Layer 2 of a small transformer language model trained on English Wikipedia (8 layers, counted from 0, width 64).
Take only the direct path to the model's output, skipping the later layers: a vector added to the residual stream pushes a token's score in proportion to its dot product with that token's output vector.

Output vectors of the tokens that the questions are about. A number n stands for n times 0.034.
"th century.": 49 -31 5 40 0 -3 -30 39 -37 23 -35 7 -28 39 -10 -13 -30 -17 -16 -22 23 70 -13 -28 -44 10 29 29 -21 -15 -47 26 -83 1 4 8 -4 -21 -21 57 -47 7 12 7 -22 29 22 27 22 15 -11 -1 39 47 32 -30 -23 -27 24 -7 -31 3 15 7
"- •": 8 -52 -25 9 10 -13 15 45 -17 3 3 20 -11 29 9 1 -9 -22 -19 -1 14 62 1 17 -16 -4 -1 13 -20 25 -45 -11 -53 -12 5 2 -25 -17 -16 10 -32 2 10 -11 5 50 18 32 16 -4 14 -27 2 34 9 -14 6 -2 -21 0 -17 -25 8 32
"very": 43 -23 -13 -2 -22 -2 16 23 -10 19 3 -16 4 42 7 7 -13 -17 -12 -23 22 -9 40 -19 -34 -35 16 21 -14 -24 -51 3 -54 1 12 15 -16 -14 -5 49 -30 12 28 -14 4 30 22 22 9 9 -22 8 4 3 24 -13 -34 -12 24 13 7 -13 21 -18
"&B": 21 12 15 32 -16 14 10 20 -3 3 27 -6 -35 36 19 33 -22 -38 -13 5 28 11 -5 -13 -34 1 18 29 -24 -29 -41 18 -38 -8 1 -3 -12 -20 -21 35 -47 -2 20 -4 -4 34 30 43 5 -2 -31 -8 20 31 43 -29 -16 -25 6 -9 -28 -35 -6 9
"issance": 44 12 -13 40 -1 -18 -9 64 -23 16 -1 5 -24 -9 -7 13 9 -32 -19 -5 28 9 8 -12 -14 -21 20 33 -43 -39 -48 -11 -65 17 23 26 -6 -16 7 75 -58 0 48 17 -22 73 16 27 30 -3 -28 -54 24 24 46 -33 -28 -21 -33 5 -28 1 -2 -14
"- Born: ": 3 5 13 3 3 16 11 31 -17 31 -49 -37 -12 30 11 -5 -23 -36 -5 -5 48 -20 -16 40 -25 8 26 39 -34 -3 5 45 -40 18 -45 16 -12 -7 -22 6 -38 23 22 -17 -12 52 1 40 9 -22 -35 -17 2 -20 19 6 -11 -12 -16 8 -23 -15 29 34
" National Register": 52 -8 -3 -5 -16 16 -1 63 -26 24 6 -6 -21 37 -22 18 4 16 -17 -51 30 40 32 17 -30 -35 29 23 -22 -7 -24 -8 -61 1 2 30 -54 -7 -45 64 -65 19 1 -6 -28 43 35 53 -2 9 -45 -18 7 27 57 -3 -17 -17 -12 9 -43 -45 -16 19
"| Preceded by": 3 -3 15 24 16 -17 -4 25 -22 7 -45 -37 -58 23 22 -3 -13 -57 -35 -19 -14 39 19 22 -30 -10 19 17 -43 -9 -23 41 -22 25 1 36 -37 12 -34 18 -43 13 28 -6 -29 46 13 31 10 16 -10 -5 50 22 29 18 9 5 -5 -16 -14 -16 5 0
"arried": 15 26 0 33 -34 -13 5 20 -14 34 -42 -15 -49 26 20 18 8 -36 -30 -10 23 27 15 -13 -31 -21 31 4 7 -15 -13 15 -16 -11 -5 18 -14 -12 -1 52 -52 26 4 -4 -6 41 11 37 6 5 12 -37 18 8 19 -12 -4 -49 11 -15 -4 -22 5 -1
"ctober": 39 18 -11 -9 12 -11 12 45 -21 47 -16 -15 -14 38 18 6 -36 -38 -5 -26 0 32 3 -3 -22 -15 26 36 -28 -56 -13 42 -44 -8 12 13 -30 -4 -8 61 -41 25 -15 -13 5 50 3 27 43 -31 -38 1 31 -3 20 -7 -12 -9 9 -48 1 -41 8 9
" was $": 36 -14 -7 -21 -5 17 18 32 -29 19 -57 39 -20 55 -4 44 -6 -12 -25 -4 27 34 38 14 -17 3 5 21 -4 -35 -36 3 -67 -16 31 23 6 -7 -24 39 -51 5 23 -39 3 54 9 36 7 -28 -19 -31 15 19 1 -5 -24 19 -10 -7 -29 -56 7 7
" ====": 20 -2 -32 -24 15 -14 5 12 -3 13 -21 6 -20 -27 39 -14 22 -17 -58 -9 10 3 32 -1 18 29 17 64 -15 -6 -12 21 -63 -1 0 0 -9 3 -36 33 -28 -15 14 -22 -3 33 18 24 42 -6 -20 -10 46 -20 8 1 5 -29 13 -9 -18 -27 21 3
"|---|---|": 20 24 9 -10 -9 -21 22 37 -29 1 -38 -9 -4 -4 -25 -2 9 -16 -4 -14 3 33 20 26 1 2 17 47 -32 22 -35 13 -36 -19 -31 -11 20 0 -37 21 -43 13 21 -12 1 48 19 44 28 -61 4 -31 46 14 53 10 -23 -20 -38 8 -37 -35 5 24
" to ": 10 4 -4 -16 -3 5 12 4 -16 36 -12 2 -7 -9 7 6 -31 -12 -18 -11 2 10 6 2 -7 16 -2 -17 -23 -1 -22 0 -12 16 18 5 -2 -14 0 11 -33 34 -7 -21 4 3 3 12 0 9 14 -9 32 19 -15 10 5 -18 2 18 3 -11 15 0
" Following": 1 -16 -11 3 -27 13 -1 39 6 -4 -19 1 -46 22 -6 28 -15 -19 -21 -27 -11 27 15 20 -1 -24 25 45 -31 -40 -31 38 -57 21 0 2 -12 -50 -19 57 -34 -19 47 31 -20 34 18 29 32 17 -20 16 12 32 13 -26 -37 1 18 -47 -3 -22 32 20
"st": -6 3 2 11 -14 -5 -3 7 -14 8 5 -20 -1 10 -3 -17 -7 7 -5 -13 6 1 -18 15 6 5 -12 -12 8 -6 -13 6 -5 13 -2 -3 6 -7 -14 -5 3 23 0 19 11 18 -15 5 17 14 0 -2 -4 -5 1 -12 -1 -27 20 -5 12 10 11 -7
");": 15 -4 0 32 -11 -6 -1 13 -8 -6 -19 28 -27 48 0 24 -29 -53 -16 -16 -1 39 -20 19 -8 -14 1 27 -33 3 -17 6 -9 -2 25 -14 -41 -16 -16 26 -3 -4 -13 -12 13 22 19 17 -8 15 7 4 -5 16 21 0 -12 -17 1 -2 8 -22 17 20
"- Genus:": 17 11 9 31 -8 1 1 53 -13 7 -3 -4 -9 2 -3 12 -1 -33 -8 -21 -24 -1 -30 9 -48 11 17 16 -31 -4 -9 27 -43 15 -37 25 -33 -18 -27 36 -27 5 -4 -12 14 58 33 38 23 -9 -55 -9 5 20 20 9 -10 -2 12 3 -57 10 31 11
"″N ": 1 25 15 -19 1 15 8 41 -15 34 -8 -10 11 35 -1 25 -26 -13 -23 -13 25 -17 -13 -1 -66 0 14 -22 -25 5 2 32 -33 -4 -14 26 -17 -21 -20 31 -47 11 6 0 -34 49 -5 26 17 13 -4 -35 23 8 24 -7 -3 -13 5 -11 14 -26 21 6
"- Kingdom: Animalia": 10 -10 9 24 12 20 -30 34 -23 22 -22 -8 -23 16 10 19 1 -26 -27 -7 29 33 8 29 -30 36 14 51 -94 9 -33 -11 -54 27 -49 17 -15 5 -32 3 -23 -12 40 -9 4 72 12 40 31 -21 -26 -8 18 22 55 -21 -8 -12 -24 -16 -55 -46 3 38
"\n": -10 -11 26 1 18 7 24 -9 -6 7 12 -3 -11 25 15 -16 -9 -11 -22 10 -11 -12 -33 -15 12 -1 9 -18 -7 21 14 5 -12 36 -1 -37 -42 -13 2 7 1 -11 2 10 -17 -3 15 -5 8 19 -17 29 -7 -16 -14 28 14 7 -19 34 6 -27 20 3
"s ===": 31 -19 -13 -22 36 4 14 30 -31 5 -24 -3 -25 -21 14 10 22 -13 -49 -11 -23 37 11 2 1 6 26 65 20 -40 -39 34 -71 11 -1 -4 -19 -22 -48 37 -19 6 37 -27 -4 47 40 24 29 -8 -22 -2 24 4 0 7 23 -31 0 -18 -15 -23 13 -2
" There were ": 34 14 -1 -11 -8 26 28 18 10 -12 -22 15 -79 55 32 26 -1 -43 -38 -23 -8 16 21 34 -24 11 27 16 -33 12 -31 -5 -58 -5 -23 36 -32 -20 -29 29 -40 13 2 -14 14 27 21 29 25 17 -22 -7 -10 18 12 -26 -3 -34 20 25 -29 -37 17 28
"- Genus": 16 21 20 19 -4 -6 -7 66 -23 15 -7 2 -21 2 -6 -9 -11 -35 -4 -20 -31 0 -15 27 -35 12 21 17 -40 -1 -7 18 -31 8 -44 12 -35 -6 -27 45 -25 6 -8 -6 13 57 40 36 43 -9 -55 17 -8 26 15 -1 1 -8 12 -17 -53 0 26 1
" years.": 52 -32 7 0 6 -15 -2 25 -44 19 -27 12 -13 39 -5 6 -31 -19 -7 -20 -25 69 -18 -5 -24 -13 8 -5 -4 -23 -40 3 -49 6 24 18 2 -24 -3 48 -35 7 6 1 -30 10 31 35 15 -13 12 -2 40 29 43 -11 -5 -28 18 -6 -14 5 15 -18
" results": 10 -4 25 -10 29 -13 21 12 -20 16 -3 9 -8 9 26 -1 3 -37 -9 -18 -1 8 1 2 2 0 -1 36 -2 9 -21 -4 -26 21 0 13 3 -28 -15 9 -13 -2 -6 -13 -4 1 24 23 -1 -17 -2 -2 -3 -5 -4 2 -6 -21 18 -13 -7 -14 1 20
") was an American": 36 18 15 -3 -50 -21 16 24 -7 -28 -25 14 -41 33 30 31 -3 -34 -35 -18 25 36 8 -5 -14 -12 11 22 -7 -6 6 18 -44 -6 -2 23 -22 3 -23 56 -56 0 16 -39 -9 51 29 28 20 19 -41 -17 18 -20 12 -9 -6 -19 10 23 -20 -43 35 5
") is a": 25 19 0 -3 -50 7 9 4 14 -29 -29 13 -36 30 9 22 -11 -42 -34 -21 1 13 3 3 0 16 3 15 -37 8 13 -10 -40 -7 -8 9 -2 0 -39 44 -16 4 4 -11 -1 32 24 11 31 19 -29 -4 1 -4 18 -5 6 -8 16 17 3 -44 47 9

Output weights of attention head 0. The head adds the sum of these rows, row i times number i of z. A number n stands for n times 0.008.
o0: 21 -23 -9 16 9 -6 -6 15 -36 -6 -1 31 18 12 -6 -27 8 21 -5 -32 5 5 -22 -19 54 -33 -45 9 4 -43 19 7 -23 46 24 -19 -6 22 -5 9 24 -1 19 39 -3 5 17 -18 7 22 -15 9 5 -21 -23 15 -17 -1 -23 -17 -8 26 9 10
o1: -5 20 13 -19 -12 2 -5 1 5 20 -22 -14 4 -14 5 53 -11 -12 12 17 -15 -3 5 -4 -52 -1 27 -45 -5 9 33 -15 29 -25 -7 8 30 -20 2 5 -16 -17 -15 16 2 -10 -20 34 -3 -6 14 19 -18 4 3 -28 11 -10 6 32 35 -9 -10 -9
o2: 38 -30 27 -14 40 7 1 9 -22 19 -9 2 22 -7 20 4 -4 5 -23 -22 12 18 -18 -37 -18 17 6 -16 26 -13 5 -1 -13 -16 1 9 34 -25 -26 19 -57 -4 18 4 14 -47 -10 42 -23 15 22 -10 -24 -12 21 -15 15 7 3 27 17 -18 -25 -11
o3: -24 -56 -4 29 15 -3 -29 -18 64 -16 16 20 4 -2 6 -12 17 -33 -27 38 -39 -7 -19 7 -16 7 -16 11 -27 -23 -32 -29 -33 10 -23 41 19 -30 0 18 37 -18 -9 38 34 -50 22 7 -13 -1 28 52 -26 35 89 5 -62 6 3 -10 16 1 19 -22
o4: 11 -58 12 32 36 0 -12 39 -28 -25 27 -19 7 -10 9 -24 -3 6 -18 -32 -19 16 -7 -20 5 -45 -29 0 -21 -32 -17 -36 -25 42 22 1 13 -17 16 29 5 -19 40 53 3 6 29 11 -6 2 3 20 4 12 52 -14 -31 1 3 -4 -2 24 -13 -10
o5: -5 12 -65 9 7 -20 2 -7 31 -15 56 -7 26 -12 -37 -16 -11 -1 27 -2 7 5 32 -19 12 -19 29 -6 -48 -14 62 -16 -16 -38 -5 -53 34 5 18 -8 10 -19 12 51 -27 70 -5 4 52 24 -21 -35 -38 -10 14 -33 21 32 12 -20 -10 -4 -4 18
o6: -5 -27 -16 -38 -6 -21 1 -49 6 14 -18 9 -42 -18 35 2 28 -35 -24 10 -29 8 17 2 -16 9 -16 6 -20 3 36 8 -5 7 6 45 0 19 32 31 -34 -9 -3 8 14 2 -23 -3 9 19 10 46 5 -16 11 10 -1 11 -26 -9 -4 38 21 12
o7: 6 26 -12 18 -14 -20 16 -42 25 -42 23 -35 -5 24 -8 -7 5 -4 4 5 20 -17 15 23 40 9 15 32 -51 -6 28 -17 -19 -7 -35 11 0 44 28 -22 19 -18 54 -11 19 26 10 -40 17 1 -18 -9 6 27 25 -34 1 2 -3 -55 -20 -25 12 42
o8: 7 -37 -60 20 9 -17 2 64 12 -32 22 31 5 -10 -6 -51 -12 29 5 -11 -6 9 8 10 37 -20 -9 34 -7 -10 -13 -13 4 27 12 -30 5 21 -10 -2 1 24 -7 39 6 33 22 -46 10 -44 -3 -25 -19 17 -4 -8 -54 52 -5 -10 -48 24 23 3
o9: 15 23 -25 -33 14 -22 41 -88 8 -17 -36 32 -23 49 21 55 -19 -8 -56 16 2 42 31 -9 32 -11 -8 -27 -6 -32 59 31 -10 -5 38 0 -13 18 -2 11 41 -30 27 -28 -68 18 -31 -6 46 11 1 2 19 -43 -48 -17 17 -15 -37 4 49 -22 -20 39
o10: -10 8 -52 23 -14 -22 14 -1 -45 -30 -35 5 -9 3 2 -24 18 -7 -45 -20 9 20 48 -33 46 24 3 41 -14 -2 -3 -11 -42 -32 -6 10 3 15 19 -9 10 3 12 -40 14 63 8 -15 53 34 -15 -7 16 7 27 -10 4 11 -19 -49 21 8 15 2
o11: 2 16 45 12 -3 4 6 -26 -1 14 -5 -12 -26 7 4 56 6 -32 -9 25 -6 0 -2 13 -25 9 16 -33 4 15 -39 0 7 -11 -27 22 -4 -12 11 5 7 -28 -10 -60 -15 -1 4 47 -12 7 21 -10 9 43 11 -18 6 -43 19 -6 22 -29 -7 -4
o12: 49 -17 11 -31 -5 16 -20 34 -20 0 -29 28 1 8 14 21 -27 5 -12 -31 -8 14 -8 1 27 -4 13 -9 -4 28 5 0 -26 -9 27 -17 12 -37 -40 -1 -42 -16 14 -8 -6 -9 4 39 0 1 2 2 -2 -2 1 -18 0 29 -22 43 5 -12 -12 31
o13: -18 -1 -9 -21 -14 -23 51 -29 14 6 16 -38 -15 9 33 4 -15 -8 -36 -2 32 -25 14 -20 16 -23 -24 -1 32 -53 69 -7 8 -3 19 33 -5 1 15 25 -8 1 50 -11 -2 23 -14 -35 21 14 -32 16 19 -31 -5 -1 3 5 0 -42 43 -16 3 12
o14: -12 -1 -5 -1 -12 -18 -15 56 12 -11 14 -7 -6 -44 3 -35 35 19 7 -15 30 -34 -15 33 -11 36 9 50 -44 71 -36 -8 25 9 -17 -21 1 65 25 -13 -9 11 -7 5 85 -20 -26 -12 -41 -16 18 -32 -28 -8 26 11 23 3 4 -1 -75 58 -12 -22
o15: 46 2 -17 -2 33 19 52 -1 -35 -11 -49 12 11 21 -25 9 15 44 29 -25 15 31 17 8 39 -23 20 -31 45 -4 72 15 -8 -17 6 -19 -2 0 -29 -35 -15 -18 27 8 -22 23 2 -39 16 -41 -8 -53 -9 -11 -53 -30 -6 16 -26 -14 14 -10 -17 56
o16: 7 20 -2 1 14 3 21 14 44 8 -25 23 -24 21 1 59 -19 10 -55 10 4 -32 -39 0 -30 -6 17 -9 -20 -21 31 10 24 -23 -7 -16 17 32 -16 16 4 -16 12 -5 -47 17 -25 11 3 13 -11 27 13 -3 -56 -26 -9 -16 -17 16 39 -16 0 28
o17: 43 -36 -30 40 -3 18 -25 16 -1 -44 -14 48 -14 7 -16 -34 24 2 12 4 -49 44 2 34 25 2 -33 35 -29 -2 -9 -41 -23 32 -1 -35 -22 29 -19 -5 38 -3 -27 41 19 9 17 -36 12 9 7 14 -25 16 -16 -14 -47 22 -19 0 -54 41 75 29
o18: -19 -9 12 13 34 24 11 -82 22 -11 61 2 26 14 8 8 1 -19 -30 11 4 22 -20 -10 5 7 -29 -6 6 -33 7 -24 -37 -61 7 -14 2 -17 23 36 16 4 9 -25 -3 14 -10 34 18 28 -17 33 -11 -14 18 -14 13 -11 14 9 63 -48 -4 -17
o19: 28 -15 -5 65 -22 -1 -7 63 -40 -20 26 9 27 -28 -8 -44 15 28 12 -55 -1 35 5 -25 -6 -15 -28 32 17 -30 -28 -32 -21 -17 30 -24 -13 -23 8 23 28 21 -16 -3 31 40 12 29 12 12 -33 -5 0 -4 26 -19 -34 9 31 5 -32 11 19 -45
o20: 1 9 29 46 -55 -3 12 -56 -38 -32 -36 -11 -12 51 30 -13 9 -16 -7 -37 25 21 5 -27 29 0 -33 16 25 -22 -14 33 -34 25 13 11 -27 14 23 14 23 -11 18 -68 14 32 35 14 5 9 -19 29 27 -12 10 -27 -20 -14 -10 -21 16 -13 29 1
o21: 34 -22 -14 -34 6 7 6 46 -44 -12 -15 22 -16 -27 36 -9 16 41 -43 -26 27 -1 -11 -16 32 31 -5 31 50 37 -9 11 -22 -2 14 12 21 -1 -13 -24 -85 22 24 -52 17 -18 1 -10 -4 -17 9 -53 5 -5 -42 12 39 11 -37 8 6 21 -26 10
o22: -32 3 -2 -50 60 6 -10 -13 73 13 67 -13 -8 1 11 26 -15 -1 -73 15 12 -48 -28 0 5 0 2 26 -26 10 15 -2 -6 -16 0 -2 20 13 20 -3 -38 -10 41 11 -20 -26 -27 -7 22 27 -2 2 -24 -27 -17 27 47 5 -5 -3 47 -38 -40 21
o23: 5 1 -31 -44 17 -4 2 -73 36 -41 31 33 -11 59 1 40 -36 -26 -8 49 -28 65 44 52 46 12 -31 -12 -17 18 -20 -27 -44 24 33 -24 -8 -25 -20 -23 21 -27 -21 14 -43 -24 -8 -35 24 -1 22 8 18 41 -16 27 -1 12 -6 3 -7 -25 0 38
o24: -7 9 30 48 -26 -9 -13 -38 -11 -6 -8 -40 -5 -4 8 -44 39 -59 -19 -1 10 -14 5 -12 10 21 -1 25 -20 -19 -35 0 -6 -25 -20 39 -12 0 26 17 21 -9 6 -21 42 20 15 5 -6 34 10 14 -7 -12 78 -19 -20 -16 37 -48 9 -5 33 -7
o25: 16 -26 -18 -28 5 -3 8 -19 7 -22 -12 4 -6 19 4 2 3 -14 -13 15 -9 46 37 14 37 13 -28 -1 -5 -11 19 -35 -24 15 21 5 -8 -13 -20 -16 27 -24 23 25 11 2 2 -52 10 -8 3 11 -7 -8 -2 6 -11 30 -18 1 5 -1 9 29
o26: 8 -34 29 32 12 -11 13 -49 30 -30 -3 7 -3 47 26 -5 -7 -4 -16 23 -3 26 -3 -2 11 40 -27 -9 32 -30 -42 -33 0 24 -32 10 11 -3 -10 -2 94 -32 -6 0 24 -27 12 -27 -19 -13 10 25 25 24 17 -19 -33 -14 16 -19 17 -45 -1 -6
o27: -46 17 -38 -8 0 -3 13 -3 20 -9 -13 -18 20 11 6 11 -27 -10 -12 10 40 15 38 15 3 7 34 27 -12 59 -37 -13 18 -4 -18 -15 -4 -31 13 -27 20 -19 17 -1 2 31 -4 -8 -7 -14 -10 -20 11 13 18 -10 1 13 24 -33 -13 -42 -30 -10
o28: 18 49 -12 26 12 20 5 29 -36 51 -21 -9 30 13 -52 3 -37 28 18 -32 -26 -9 24 -50 -14 -47 22 -45 18 -54 72 18 28 -25 35 -38 -33 -8 6 10 10 16 -6 51 -83 38 -31 -6 32 29 -27 -10 29 -49 -50 -31 -3 -5 17 10 0 11 22 -8
o29: 19 47 -33 39 -8 -34 24 13 -87 25 6 -35 18 -27 -46 -74 28 10 25 -45 34 -11 10 -43 14 4 10 20 12 -36 45 13 18 -74 -12 -8 -1 50 19 19 19 34 -23 -4 -4 61 -22 6 44 66 -30 -40 22 -56 -2 -36 30 -20 29 -50 -18 32 22 -14
o30: -22 61 -21 16 -29 15 -10 16 -16 -10 -26 -17 20 2 -30 -21 5 -14 44 34 17 -17 38 26 25 24 12 25 -26 16 -20 5 12 -62 -31 -30 -7 19 -18 -35 71 2 -23 -17 16 43 -2 -14 18 16 -17 -43 -8 -7 19 -1 16 -1 23 -24 -42 5 33 -17
o31: -30 31 -8 10 31 25 -2 -17 38 -14 30 -26 19 -16 -35 -3 12 -16 63 45 -13 0 24 14 -12 -44 16 -35 -85 -7 62 -3 -9 -4 -25 -14 15 38 -7 -26 41 -35 29 84 -25 -1 3 -7 -2 5 0 -11 -54 -3 44 -37 -17 2 13 -15 -36 26 11 5

Each question shows a token from some text and the vector z that the head gathered there. A number n stands for n times 0.032.

"ia.": 27 -23 -24 -24 22 -31 3 10 -12 5 -18 -8 -4 16 14 -13 -15 -13 -16 -18 14 5 -2 6 0 0 -15 6 -6 -21 -11 0
Which two tokens does it push up most, strongest first? "| Preceded by", "\n"

"group": -16 -7 -20 -1 -49 -10 -5 -21 24 14 4 -2 1 -11 4 23 -10 7 7 13 4 42 -17 40 -25 7 -4 -10 -28 -31 3 -35
Which two tokens does it push up most, strongest first? " was $", "- •"

" Sh": 27 -8 -61 -27 9 25 11 1 1 19 7 -26 -4 9 -23 -3 -1 12 -15 -11 -1 -59 -15 28 9 14 -20 10 47 26 41 36
Pushed down most: " results"

" effects": 29 -17 35 8 20 12 -4 15 -27 1 -45 -4 -11 21 20 -48 -9 -40 44 9 -7 -48 39 -7 23 -24 31 8 -4 10 -14 11
Pushed up most: "&B"

" had": 31 -7 0 -9 43 0 -9 3 -5 -21 -3 -34 -2 19 -12 -5 -53 -10 1 17 29 11 1 -18 3 9 1 4 7 -4 -20 0
Pushed up most: "issance"

" Association.": 11 -23 -5 -25 14 -16 6 15 -12 -2 -18 -27 -2 29 11 22 -27 -25 -16 -29 -21 18 16 11 -3 17 -22 1 -3 -16 -3 6
Pushed down most: "th century."

",": -6 18 -21 -23 -20 -15 1 -12 -31 15 -29 9 -28 13 0 0 2 -26 13 -9 -6 -27 -16 3 -2 -11 -21 -14 18 36 21 28
Pushed up most: "″N "

" York": 30 -19 -6 -2 14 -20 -4 10 -15 7 -28 2 2 -4 -1 -11 -20 15 -11 -13 18 -33 -12 27 20 16 20 -5 8 -16 -6 11
Pushed up most: ");"

"\n": -31 5 -23 -63 -52 -41 -10 -14 -18 -8 -21 35 -9 -2 16 -2 -28 -24 -14 28 29 22 -61 -20 -1 -29 -23 -5 -4 34 45 -14
Pushed down most: " Following"

"a,": 32 3 -21 -23 41 10 -8 3 -20 18 -13 -1 12 -13 3 -10 -14 11 3 -24 18 -14 1 22 3 5 -15 -12 7 -11 -1 28
Pushed down most: "arried"

"In": 22 -28 -1 -29 -22 -32 2 -11 20 -4 9 -28 5 -1 29 36 -31 12 -28 -1 -4 59 -18 10 -25 7 -24 -3 -14 0 1 -30
Pushed down most: "&B"

" following": 50 -31 8 2 16 -48 1 -11 -2 11 -7 -2 5 2 -6 7 -15 19 -7 -1 11 10 -7 22 -6 3 11 -18 -1 -8 -25 -31
Which two tokens does it push up most, strongest first? " years.", "s ==="

" work": 32 -25 -16 -9 31 -7 -2 6 -1 -13 -22 -18 -21 14 7 -22 -29 -10 -1 21 14 -8 -5 -13 9 -5 1 -14 2 2 -16 -1
Pushed up most: "issance"

", the": 39 -21 -9 -15 31 3 -10 0 15 -5 -12 -24 -10 -1 22 7 -39 0 -20 23 -2 2 -12 4 0 4 -9 6 5 9 -7 14
Pushed up most: "issance"

"burg": 21 -9 -9 -6 6 -24 -1 7 -26 16 -35 17 2 -2 -6 -14 -9 9 -6 -29 20 -43 -12 35 16 14 25 -2 5 -21 -7 12
Pushed down most: "issance"

"1": 40 -28 -1 -19 -12 -43 10 -27 19 9 -1 -24 10 -14 15 21 -6 34 -23 15 2 49 -31 11 -35 3 -26 -27 -5 -3 -13 -20
Pushed down most: "&B"

"-p": 18 -11 -12 0 16 -10 4 9 0 -2 -29 -23 1 6 6 4 -13 9 -16 -11 -17 -6 -1 13 -2 13 -12 -11 4 -27 -1 25
Pushed down most: "arried"

", who": 7 -13 -3 -7 -12 -18 7 10 -10 4 -4 -14 -7 26 8 -4 -19 -18 -2 -18 3 16 9 6 -1 4 -11 -3 -17 -8 -8 -8
Pushed up most: " ===="

" would": 9 -9 1 -12 -4 -14 3 -7 -4 -7 -12 -25 -1 17 3 -1 -25 -19 -4 -11 -12 17 10 4 -16 -3 -27 -8 -2 -8 -18 -14
Pushed up most: " to "

" ==": -11 -45 -37 -16 11 13 -33 12 57 -12 11 15 3 -15 -22 35 -76 8 27 56 27 70 -52 85 -8 13 -19 3 -63 -22 32 -21
Pushed up most: "- •"

" Brazil": 24 -27 0 -16 -12 -36 1 -10 9 9 -3 -14 6 1 8 21 -21 12 -13 -10 -2 33 -10 27 -20 8 -7 -4 -10 -12 -7 -26
Pushed up most: " was $"

", and": 57 -20 2 -34 27 -3 -28 2 -10 -14 -36 -23 5 -14 10 32 -35 4 -26 -14 3 -3 -14 6 -19 -8 -12 -10 33 -6 -12 29
Pushed up most: " National Register"

"\n\n": -15 -10 2 -53 -94 -2 15 -22 51 -17 20 -50 -2 -6 84 73 -32 -10 -63 -16 -12 95 -28 -47 -26 -4 -83 1 -19 28 20 -11
Pushed up most: "|---|---|"

"u": 3 -6 -37 -18 -20 -13 7 13 -17 24 -4 13 0 1 5 -5 -4 2 -8 -22 19 -9 -16 32 0 6 -4 6 -10 -11 20 16
Pushed down most: "issance"

" situ": 27 7 -14 -8 29 26 18 1 -8 13 1 -18 5 20 7 -21 -53 -15 12 8 9 -4 4 1 8 9 -14 15 -20 -8 -15 11
Pushed up most: "issance"

"ly ": 41 -29 -5 -18 16 -27 -9 6 -18 -5 -38 -19 -24 13 7 -6 -10 -17 -1 -6 17 8 4 -9 1 -10 4 -23 8 -1 -11 9
Which two tokens does it push up most, strongest first? "\n", "st"

"ate": 16 -29 -20 21 3 -1 -13 28 -13 -13 -8 2 -32 11 -1 -20 -32 -5 13 14 12 -22 -5 23 19 -4 18 -6 -14 2 17 21
Pushed up most: "- Kingdom: Animalia"

" such as": 28 -13 5 -8 21 7 -4 7 -11 5 -6 -22 -13 26 0 -10 -37 -20 16 14 10 0 7 8 3 7 8 1 -3 11 -7 -5
Pushed up most: "very"

"'s": 58 -35 -4 -13 35 -13 -15 15 1 -3 -21 -20 -2 1 -5 7 -35 23 -15 24 30 -24 -31 1 17 6 12 -15 24 14 -7 8
Pushed up most: "th century."

"yler": -8 1 -31 -24 -25 -14 5 10 -20 18 -12 14 -8 9 13 -1 -6 -15 -12 -32 8 -9 -11 19 2 2 -11 14 -9 -5 23 20
Pushed up most: "- Born: "

"b": 27 -21 -24 -5 13 -16 11 11 2 5 0 -19 -4 5 4 -6 -21 13 -10 1 11 -14 -7 16 9 23 -11 -11 -6 -3 5 10
Pushed up most: " Following"

"ch": 5 -4 -31 -32 -15 -14 3 10 -14 18 -10 5 -2 3 16 3 -2 -6 -16 -15 11 4 -16 15 -6 1 -19 2 -3 -3 19 17
Pushed up most: "- Born: "

"land": 8 1 -45 -14 -12 6 6 14 -17 28 -7 3 -8 10 -5 -3 0 -4 -1 -23 9 -40 -12 33 4 8 -13 4 10 -1 25 35
Pushed down most: "th century."

" May ": 14 -8 -41 -47 -31 -15 1 6 -34 46 3 14 -11 20 -17 8 8 -15 11 -5 33 -17 -24 23 6 4 -8 -2 22 36 35 3
Pushed up most: ") was an American"

" His father": -2 4 -17 -19 0 -26 10 -11 -23 3 -19 -3 -17 17 5 -4 -17 -28 -1 1 6 -15 -20 -10 8 -8 -22 -9 10 27 9 10
Pushed up most: "arried"

" Ot": -2 1 -45 -21 -22 -6 6 9 -21 22 -10 13 -10 8 4 -8 -1 -11 -12 -30 8 -29 -12 26 5 2 -15 10 3 -2 30 27
Pushed down most: "th century."

" critical": 46 -43 0 13 35 4 -12 15 -6 -13 8 -6 -13 -10 10 -16 -54 12 15 49 47 -16 -37 2 33 2 49 14 -25 7 5 5
Pushed up most: "th century."

"oy": 21 -7 -45 11 11 5 24 5 -3 19 3 -15 -7 16 -24 -24 5 12 -3 -38 1 -57 6 33 26 20 2 3 16 -2 12 17
Pushed down most: " National Register"

"y,": 33 -10 -25 -35 22 -14 -7 4 -21 3 -33 -7 6 -3 4 -14 -9 -3 -18 -9 16 -16 -6 4 -3 -4 -26 -4 20 -16 1 26
Pushed down most: " ===="

" Dow": 25 -11 -41 -4 11 12 18 19 -6 13 -4 -9 -21 7 -3 -27 -6 8 -4 -2 9 -48 -6 12 11 -2 0 -1 18 7 5 23
Pushed up most: " Following"